Layer 6 of a small transformer language model trained on English Wikipedia (10 layers, counted from 0, width 64).
A neuron's activation on a vector x is GELU(weights . x + bias), where the dot is the dot product.

Input weights of the MLP neurons that the questions are about. A number n stands for (n - 500) times 0.0016.
n11 (bias -0.127): 451 296 605 473 586 480 624 700 386 299 455 421 484 445 442 278 436 376 255 530 562 660 821 454 544 430 544 352 348 721 556 485 546 312 412 396 461 568 869 431 474 865 406 631 650 366 369 654 337 575 423 460 348 683 577 535 445 362 469 426 571 508 471 539
n22 (bias -0.118): 435 335 486 517 489 568 463 535 585 369 544 570 195 658 535 319 606 437 617 533 348 412 438 570 773 441 635 365 233 516 506 494 720 539 412 446 609 604 534 597 484 289 310 306 449 256 424 583 462 546 660 309 532 378 404 636 648 658 555 507 617 556 377 589
n48 (bias 0.173): 493 509 342 485 637 629 508 389 619 610 323 307 605 571 539 309 677 733 583 438 439 716 503 414 436 385 612 711 453 401 510 443 156 692 561 403 398 546 152 558 574 531 699 441 460 414 653 616 452 450 376 386 448 298 556 661 534 474 634 589 304 618 772 559
n60 (bias -0.030): 559 399 534 563 594 365 425 287 566 643 634 670 599 603 561 353 271 507 331 443 394 578 490 463 461 509 501 447 595 762 394 444 270 584 505 583 602 419 581 445 635 356 578 449 645 646 373 301 386 485 483 580 557 696 398 537 353 532 511 411 363 503 620 443
n78 (bias -0.161): 665 644 363 353 543 418 469 645 363 654 350 503 692 341 519 326 381 527 316 699 574 569 705 445 407 612 398 498 650 611 590 452 575 486 299 587 421 547 800 352 585 403 439 512 384 263 467 392 476 609 540 535 531 474 340 335 403 571 452 544 413 453 414 672
n79 (bias -0.036): 404 627 444 592 338 541 472 337 579 679 663 516 445 451 361 621 527 531 500 338 671 660 559 337 532 542 441 263 423 587 194 288 362 612 637 571 660 575 729 744 450 558 740 676 501 728 258 404 555 514 418 397 551 574 453 330 511 327 713 590 579 265 339 817
n83 (bias 0.228): 520 386 594 455 410 472 482 454 494 661 658 740 746 660 589 465 540 403 502 488 671 685 574 621 719 423 719 728 585 666 418 614 394 315 333 582 424 504 407 397 787 538 498 618 288 457 560 604 458 403 747 557 632 338 553 455 369 304 498 367 433 574 581 742
n89 (bias 0.032): 443 584 501 662 739 333 553 474 392 672 513 490 511 662 538 472 445 563 551 420 556 335 342 421 586 445 366 619 292 380 602 269 542 499 457 568 617 590 360 739 568 527 603 636 352 652 544 521 215 518 406 330 578 482 534 456 191 481 309 589 604 542 433 301
n91 (bias -0.157): 638 285 295 715 515 304 545 468 549 375 520 366 394 374 500 541 40 724 512 417 508 470 596 640 498 531 642 374 459 611 569 514 650 658 277 183 693 396 574 486 603 480 478 624 401 766 354 417 620 301 424 669 479 471 158 509 581 806 571 471 665 605 616 410
n96 (bias -0.117): 303 691 351 588 488 530 458 378 538 245 622 392 314 537 530 612 239 335 637 454 700 504 557 390 795 331 194 406 654 670 466 388 207 390 541 488 552 384 652 289 379 632 373 439 437 431 523 547 782 506 614 468 430 626 776 760 633 435 693 457 693 280 356 402
n97 (bias 0.049): 582 557 384 629 325 443 312 402 484 503 293 404 572 830 500 381 389 486 442 575 502 608 397 631 669 762 294 474 328 726 579 530 632 375 360 527 315 547 565 641 634 585 583 154 372 416 597 701 512 492 762 304 504 531 476 400 403 513 328 631 449 563 520 722
n104 (bias -0.200): 500 439 411 624 427 663 386 503 530 434 613 457 575 388 727 601 499 449 286 517 657 580 358 600 599 390 285 938 318 440 482 439 246 540 555 573 611 431 736 408 635 627 519 442 716 605 214 585 594 496 614 483 459 295 221 475 267 281 404 574 528 509 670 574
n109 (bias -0.310): 342 689 244 591 546 581 400 299 790 534 608 339 589 392 483 590 418 547 425 553 597 289 439 328 706 622 476 451 496 374 530 519 565 670 585 256 466 697 859 581 635 280 407 727 415 435 681 425 798 675 351 565 468 537 606 265 344 471 365 615 284 297 424 577
n113 (bias -0.065): 641 274 585 373 245 209 271 415 588 262 480 567 888 153 414 210 454 597 538 706 692 716 433 502 368 195 573 493 569 375 439 673 709 233 519 623 711 621 319 552 741 558 345 806 368 471 560 531 450 409 669 758 452 577 392 526 598 684 638 649 754 251 441 233
n116 (bias -0.076): 498 587 282 581 402 701 438 259 435 520 546 627 171 868 183 485 258 528 500 284 745 612 367 596 412 592 608 581 464 523 528 450 424 650 367 437 730 471 675 588 444 499 327 551 499 314 613 551 756 493 626 566 470 386 511 427 353 644 417 539 459 366 746 310
n120 (bias -0.154): 470 376 188 707 810 665 424 282 515 450 593 574 392 596 544 593 514 452 537 589 531 767 560 181 580 734 494 315 459 604 509 430 332 364 478 642 748 426 628 567 513 625 528 390 332 290 528 570 597 528 626 621 490 616 453 489 540 573 437 356 641 158 478 529
n127 (bias -0.108): 344 377 458 672 686 626 360 807 446 567 459 313 509 418 537 394 520 274 231 575 428 515 529 615 306 661 345 616 403 541 584 405 457 581 750 387 506 435 656 532 580 417 481 419 580 548 498 477 554 243 510 891 545 650 399 606 428 703 345 455 447 318 526 423
n129 (bias 0.062): 393 514 589 532 729 803 564 557 612 514 542 308 353 289 302 641 452 700 591 679 689 533 547 440 534 651 521 737 557 607 560 527 550 305 328 366 591 495 404 487 261 661 511 369 170 511 238 467 442 542 419 422 431 610 493 393 359 548 484 584 447 490 472 761
n137 (bias 0.191): 505 468 604 608 440 637 566 656 610 596 798 592 604 355 526 550 768 508 543 432 659 541 477 11 379 527 412 672 434 201 285 587 530 543 554 627 583 371 457 323 613 513 742 561 585 319 495 594 512 527 377 398 340 500 325 461 374 510 630 530 503 539 593 403
n138 (bias -0.235): 464 335 587 505 571 480 328 562 565 319 520 369 503 389 455 397 529 404 699 422 536 494 588 573 759 399 285 496 604 609 390 762 603 664 639 547 383 302 518 621 543 408 498 593 460 438 526 571 603 379 641 593 537 426 434 469 610 515 413 620 482 198 344 528
n144 (bias -0.020): 529 533 629 420 556 405 686 351 465 733 717 559 643 275 465 356 388 590 668 580 570 454 406 499 494 289 552 659 578 500 441 384 333 670 674 479 424 678 425 331 513 352 439 238 564 744 383 381 367 659 509 474 532 565 730 566 652 404 537 507 517 391 556 493
n146 (bias -0.158): 644 671 431 633 692 450 530 632 512 286 721 274 369 427 405 456 477 624 497 617 539 280 479 395 651 338 450 613 732 589 493 512 543 657 544 413 455 563 660 327 598 127 385 303 463 355 359 398 814 600 613 608 283 515 152 513 462 442 513 607 427 699 448 320
n149 (bias -0.206): 615 450 513 697 599 645 614 823 806 252 600 447 754 586 593 399 479 333 329 269 356 568 462 844 580 287 347 421 269 473 433 210 342 400 483 488 666 632 521 422 585 456 387 600 555 308 640 454 500 487 754 243 484 439 602 308 624 345 380 336 674 226 524 389
n150 (bias -0.016): 673 632 381 627 484 428 381 521 558 390 574 488 370 525 494 265 577 471 446 699 503 639 533 389 504 322 433 537 383 280 623 451 508 541 529 694 698 300 645 541 692 486 254 447 521 394 536 562 565 558 386 489 324 413 545 678 445 531 613 461 674 435 679 330
n184 (bias 0.001): 486 523 539 513 203 787 441 723 327 535 336 313 605 487 720 596 409 512 417 620 830 511 764 447 386 447 641 678 457 593 549 493 562 439 561 549 734 516 537 441 326 573 411 524 377 525 399 370 572 628 359 270 507 615 538 402 367 392 527 438 407 440 189 597
n202 (bias 0.066): 469 364 499 668 596 487 568 482 620 299 584 546 567 319 360 514 343 529 699 563 344 482 558 496 407 435 570 556 355 189 396 570 520 798 651 434 623 536 502 667 358 390 669 416 494 885 614 639 515 406 462 474 777 499 367 560 290 386 402 508 597 601 609 350
n206 (bias -0.092): 462 462 691 477 735 439 592 577 510 464 480 357 564 485 729 353 301 465 469 81 317 453 536 641 746 619 761 461 202 356 468 507 703 482 688 350 447 292 467 443 516 507 410 492 364 595 488 510 441 469 652 335 636 382 715 626 450 562 564 414 595 401 617 939
n218 (bias 0.143): 474 515 673 696 536 419 598 495 324 666 480 524 563 249 491 523 549 539 352 657 406 443 454 727 458 512 296 783 389 523 462 416 388 619 282 652 592 409 694 578 545 545 517 418 627 363 646 550 489 436 434 462 478 580 596 471 526 607 552 599 441 431 475 478
n226 (bias 0.031): 594 389 472 369 601 520 694 475 425 494 528 610 484 213 561 494 602 586 556 358 201 626 487 674 508 307 669 479 410 354 537 465 537 655 540 516 639 535 438 547 628 494 550 687 586 557 502 566 350 219 634 425 534 442 420 592 528 506 277 553 742 522 465 498
n237 (bias -0.058): 402 647 612 430 423 550 594 509 450 532 744 513 517 687 509 588 574 222 599 508 454 403 354 521 668 449 348 294 597 453 457 695 403 739 527 773 624 332 592 681 235 357 418 417 259 470 407 447 778 625 475 427 404 389 388 577 770 537 736 410 470 147 498 591
n243 (bias 0.161): 609 436 640 511 473 644 485 369 519 804 458 585 753 348 279 316 310 651 531 327 537 407 542 566 372 561 351 453 559 439 471 467 565 478 536 475 358 462 435 545 273 393 361 604 613 285 513 598 606 465 719 500 653 582 258 532 329 424 650 502 668 550 713 620
n251 (bias -0.001): 694 528 260 440 660 478 480 506 306 427 358 606 459 393 790 507 463 508 393 601 515 573 626 371 811 381 574 339 379 687 500 451 342 623 565 421 268 631 481 615 611 630 631 653 553 436 426 597 519 319 653 446 425 438 301 370 513 368 447 628 665 617 574 520

Each question shows a token from some text and the vector x that enters the MLP there. A number n stands for (n - 500) times 0.012.

" ": 586 750 454 702 408 486 580 467 516 636 472 717 494 640 525 326 718 647 544 518 325 395 469 687 413 564 464 408 658 211 552 585 522 243 846 340 395 408 629 609 587 540 542 504 460 473 292 600 458 463 403 522 483 383 500 496 429 574 282 500 570 418 184 406
Which of these neurons fires most? n89

"4": 796 469 358 662 598 418 428 283 313 349 392 734 522 630 470 483 642 583 527 548 441 398 441 745 596 646 679 534 543 500 582 500 396 431 578 462 508 490 686 448 459 669 612 626 565 415 423 487 262 624 108 540 497 433 624 748 529 438 427 338 379 294 337 440
Which of these neurons fires most? n11

"br": 540 711 508 776 444 384 431 687 568 469 460 776 424 490 376 498 786 421 760 535 569 652 348 557 538 498 701 538 694 236 644 583 370 447 452 314 328 454 782 509 418 462 587 302 324 467 534 456 435 434 471 398 551 406 425 492 416 610 547 396 529 296 415 361
Which of these neurons fires most? n237

" victory": 618 656 588 866 379 633 510 531 340 578 550 562 434 505 475 478 538 629 703 484 627 444 585 519 586 438 585 397 553 345 289 504 237 420 635 269 304 410 620 661 345 523 593 608 481 303 475 615 450 566 437 349 383 658 563 638 523 735 464 341 471 264 357 407
Which of these neurons fires most? n96

" and": 663 632 445 776 336 593 480 530 541 500 370 699 679 417 558 292 777 662 585 493 445 556 538 585 542 513 630 448 702 420 529 471 460 387 597 298 368 431 753 576 378 514 597 366 334 463 541 608 238 418 418 541 397 477 317 649 431 525 591 448 459 226 382 449
Which of these neurons fires most? n113

"an": 664 447 526 557 438 664 279 571 421 375 462 753 481 340 610 669 692 780 629 648 519 461 560 617 417 593 455 524 505 456 444 366 658 403 443 376 291 437 595 658 449 481 682 395 490 485 512 269 198 490 368 547 528 399 539 546 516 99 516 385 638 439 739 629
The most active neuron and its activation: n129, at about 2.5

" not": 704 538 602 758 392 491 527 558 217 521 411 715 563 492 428 412 766 586 698 384 518 524 529 626 471 479 389 485 667 525 641 579 519 520 598 223 393 335 664 739 343 297 526 419 299 304 515 819 373 362 431 429 417 512 539 488 503 619 510 472 402 280 417 556
Which of these neurons fires most? n138

" all": 696 555 411 748 337 613 545 573 468 554 448 687 606 551 469 331 868 628 501 317 416 496 550 575 606 648 533 507 749 484 546 485 454 421 538 231 418 461 771 580 443 643 506 505 463 437 451 605 297 498 334 346 351 484 371 635 521 533 518 440 304 320 342 346
Which of these neurons fires most? n11

"po": 562 387 381 596 518 586 170 689 444 485 628 612 581 529 481 541 700 539 681 615 616 409 385 713 647 620 574 415 639 435 486 614 403 595 427 219 153 449 487 700 505 376 400 384 498 545 430 526 274 590 595 166 564 364 462 716 485 655 387 444 407 611 540 494
The two highest activations, in order: n22, n97

" a": 636 560 543 835 427 603 518 584 518 405 402 541 726 482 485 437 791 540 606 408 433 511 459 760 457 405 587 503 706 353 508 305 549 349 610 298 369 302 718 474 562 461 637 474 438 460 618 571 357 519 340 317 404 427 344 629 427 488 654 436 543 245 417 528
The most active neuron and its activation: n149, at about 5.6

" Ghana": 725 659 465 547 330 573 414 457 472 681 527 881 652 650 413 372 656 816 635 553 346 515 589 558 601 587 339 388 622 218 539 588 319 496 579 366 239 531 634 531 584 540 594 636 387 415 317 298 426 538 404 222 579 463 445 404 544 541 331 559 544 480 381 361
Which of these neurons fires most? n78

" speech": 664 496 603 730 273 649 431 576 396 640 445 758 455 410 418 353 605 698 775 468 455 399 392 413 535 578 486 552 623 514 438 627 362 512 615 191 160 428 546 603 395 500 501 512 565 633 453 606 411 378 439 355 411 739 612 600 647 432 551 496 437 173 456 512
Which of these neurons fires most? n144

"9": 769 638 416 634 585 404 495 465 552 468 386 703 595 511 535 553 515 695 389 550 431 411 462 669 623 517 629 508 464 240 609 464 367 310 777 507 411 421 579 556 494 765 790 469 472 245 402 553 371 399 371 457 461 438 671 609 337 628 386 229 391 521 215 505
Which of these neurons fires most? n89

"d": 584 679 447 716 486 681 405 524 405 622 624 608 545 412 548 387 668 678 564 481 549 490 488 710 527 518 449 587 611 368 486 480 516 378 359 270 278 475 617 604 382 582 535 552 216 388 453 626 140 546 426 557 451 466 413 620 487 258 690 613 628 404 375 455
Which of these neurons fires most? n129

"2": 610 572 426 811 577 416 359 546 301 424 482 830 452 554 500 317 548 738 532 584 302 364 379 549 573 605 662 557 793 418 521 619 576 260 660 560 407 393 678 508 490 542 579 502 568 396 413 440 331 411 297 473 535 439 452 699 546 508 339 480 333 312 394 575
The two highest activations, in order: n60, n78

" newspaper": 741 709 533 804 446 782 368 574 539 610 577 786 525 315 493 413 579 519 555 549 491 527 476 497 505 562 400 478 561 522 340 480 481 471 679 322 85 390 371 653 495 409 518 433 622 522 594 330 387 266 435 481 382 620 632 587 544 331 456 606 390 394 456 361
Which of these neurons fires most? n144

" R": 519 645 781 661 389 638 478 507 478 656 381 560 473 634 322 478 650 368 545 481 459 625 527 758 343 451 489 398 639 160 489 404 377 504 329 363 180 489 692 631 625 461 666 718 338 282 566 607 488 420 373 543 372 405 563 631 324 604 376 459 600 540 667 457
The most active neuron and its activation: n116, at about 4.3

"st": 519 594 400 649 357 477 617 712 549 639 578 775 332 638 464 419 687 689 506 757 606 356 384 685 470 534 468 332 534 422 354 474 581 337 873 334 247 462 574 329 445 601 592 394 412 441 459 717 474 493 458 484 618 254 469 597 374 562 475 434 462 409 215 490
Which of these neurons fires most? n22

"vent": 488 737 492 545 273 620 385 619 553 529 507 626 421 542 701 730 670 673 617 580 523 385 500 792 309 262 498 423 594 510 397 432 434 549 581 343 148 458 649 514 387 497 578 284 291 353 471 546 386 606 569 320 307 547 441 528 246 486 587 610 669 663 599 449
Which of these neurons fires most? n146

"-": 497 706 528 779 458 570 491 454 400 695 462 693 505 421 512 580 692 440 467 258 388 549 514 451 454 362 723 630 699 479 341 517 523 276 639 215 159 552 609 438 482 511 519 437 432 563 588 693 311 514 314 640 414 372 503 630 575 475 472 378 652 484 425 541
Which of these neurons fires most? n83

"e": 533 690 501 664 429 478 370 596 526 522 393 625 351 670 352 432 495 530 697 453 248 504 343 454 665 618 521 675 651 273 501 484 514 289 725 484 157 397 654 498 646 422 601 610 415 462 458 576 347 520 421 406 521 492 305 636 629 541 626 549 361 500 261 810
The most active neuron and its activation: n97, at about 3.8

"fi": 624 387 501 478 364 514 550 566 328 693 474 437 347 596 504 715 757 416 698 610 614 166 559 601 600 466 616 346 578 471 717 283 416 574 676 451 261 345 504 569 267 566 422 370 493 308 711 555 418 564 544 609 598 525 194 584 347 636 538 359 677 406 581 428
The most active neuron and its activation: n243, at about 4.2

"s": 543 502 503 608 199 563 364 341 430 490 538 536 515 502 461 515 842 692 606 447 754 367 564 748 373 614 629 525 577 551 469 257 404 488 527 312 143 490 680 669 357 674 496 319 361 590 512 538 352 473 440 473 374 671 385 429 556 557 592 654 625 332 455 482
Which of these neurons fires most? n79

"0": 643 584 344 612 636 355 428 349 437 450 518 726 654 624 400 457 703 391 388 439 394 481 587 684 557 601 629 577 585 439 732 432 254 438 730 362 396 348 557 626 454 792 517 407 594 437 389 317 288 543 245 485 601 490 576 618 539 635 590 409 506 423 218 390
The most active neuron and its activation: n60, at about 2.5

"1": 703 573 533 794 560 544 246 556 396 499 457 781 354 481 511 396 576 704 437 502 412 346 391 542 481 585 733 497 744 436 479 579 550 210 729 466 408 504 685 465 430 511 656 493 501 500 473 462 359 462 288 378 503 396 514 665 620 513 299 481 323 250 479 634
Which of these neurons fires most? n206

" between": 629 584 366 790 346 700 562 478 538 639 444 760 651 552 494 272 736 620 474 360 531 488 552 479 598 548 550 485 664 531 481 500 555 137 627 190 433 480 691 550 392 622 485 365 419 411 551 613 353 325 328 482 472 515 403 633 560 500 513 386 426 471 341 345
The most active neuron and its activation: n11, at about 2.6

" killed": 700 570 358 766 545 817 548 479 304 535 421 645 618 427 508 424 745 575 590 524 511 564 534 481 590 490 631 493 689 419 601 407 467 456 540 214 460 274 726 526 354 411 578 427 360 387 436 565 255 478 387 572 361 526 500 619 511 507 590 495 458 285 291 480
The two highest activations, in order: n120, n129

" Le": 568 613 461 670 534 550 408 365 574 479 488 842 514 571 521 394 839 475 680 424 509 404 495 648 480 349 507 567 556 249 615 464 520 388 414 201 286 541 587 624 347 443 464 485 564 297 467 700 377 474 151 482 413 448 383 528 461 471 761 506 607 623 601 641
Which three neurons fire most, strongest first? n48, n243, n22

".": 762 575 453 840 431 500 528 390 492 473 383 639 519 551 642 292 689 772 522 499 467 406 508 541 553 570 565 412 644 390 618 576 511 470 520 257 359 387 833 513 486 467 674 421 409 408 424 487 342 351 351 646 407 502 333 707 436 545 540 542 513 332 289 351
Which three neurons fire most, strongest first? n91, n146, n150

" pro": 560 636 579 677 381 565 276 590 551 576 550 476 369 530 544 368 737 547 559 418 349 411 586 696 662 553 673 479 731 284 510 568 534 288 705 193 285 438 608 581 519 327 629 430 568 394 685 629 475 400 302 236 427 577 455 602 508 654 454 522 409 355 377 515
Which of these neurons fires most? n22

"6": 594 598 410 805 641 388 409 576 239 415 419 846 577 473 458 441 638 665 380 478 455 629 478 507 513 451 669 508 800 377 593 396 408 350 653 367 361 325 672 663 471 487 508 531 512 334 484 623 307 542 431 413 545 452 483 731 627 500 419 361 367 362 359 582
The most active neuron and its activation: n120, at about 2.9

"==": 743 721 478 833 326 378 485 554 507 468 474 775 543 361 529 520 593 674 484 301 371 539 515 509 476 504 737 439 729 533 609 530 526 289 546 303 319 521 769 417 407 439 516 428 466 518 720 536 411 357 345 417 371 317 464 617 463 541 490 312 604 479 375 470
Which of these neurons fires most? n91

" went": 616 669 631 715 423 538 473 386 525 628 598 685 575 297 461 486 731 550 664 611 535 453 457 584 408 726 535 458 679 483 396 381 574 324 491 183 432 377 763 557 344 430 592 405 249 426 456 593 434 380 556 379 358 487 499 767 457 617 616 333 517 227 344 492
Which of these neurons fires most? n129

" Business": 554 640 494 824 185 524 379 464 561 580 589 735 595 305 575 439 579 584 492 621 443 620 535 521 468 657 298 465 656 281 611 531 285 554 563 319 214 566 553 588 689 567 520 382 664 282 357 551 525 469 308 215 432 579 517 530 588 446 596 492 410 609 331 424
Which three neurons fire most, strongest first? n137, n218, n48

" July": 827 627 506 702 313 677 338 243 475 558 310 761 459 638 524 377 631 658 644 332 400 348 398 724 481 598 652 529 509 480 542 503 369 405 658 347 433 496 712 370 299 467 674 571 548 405 287 442 507 435 247 594 379 534 621 565 472 508 484 405 554 309 584 496
The most active neuron and its activation: n116, at about 4.9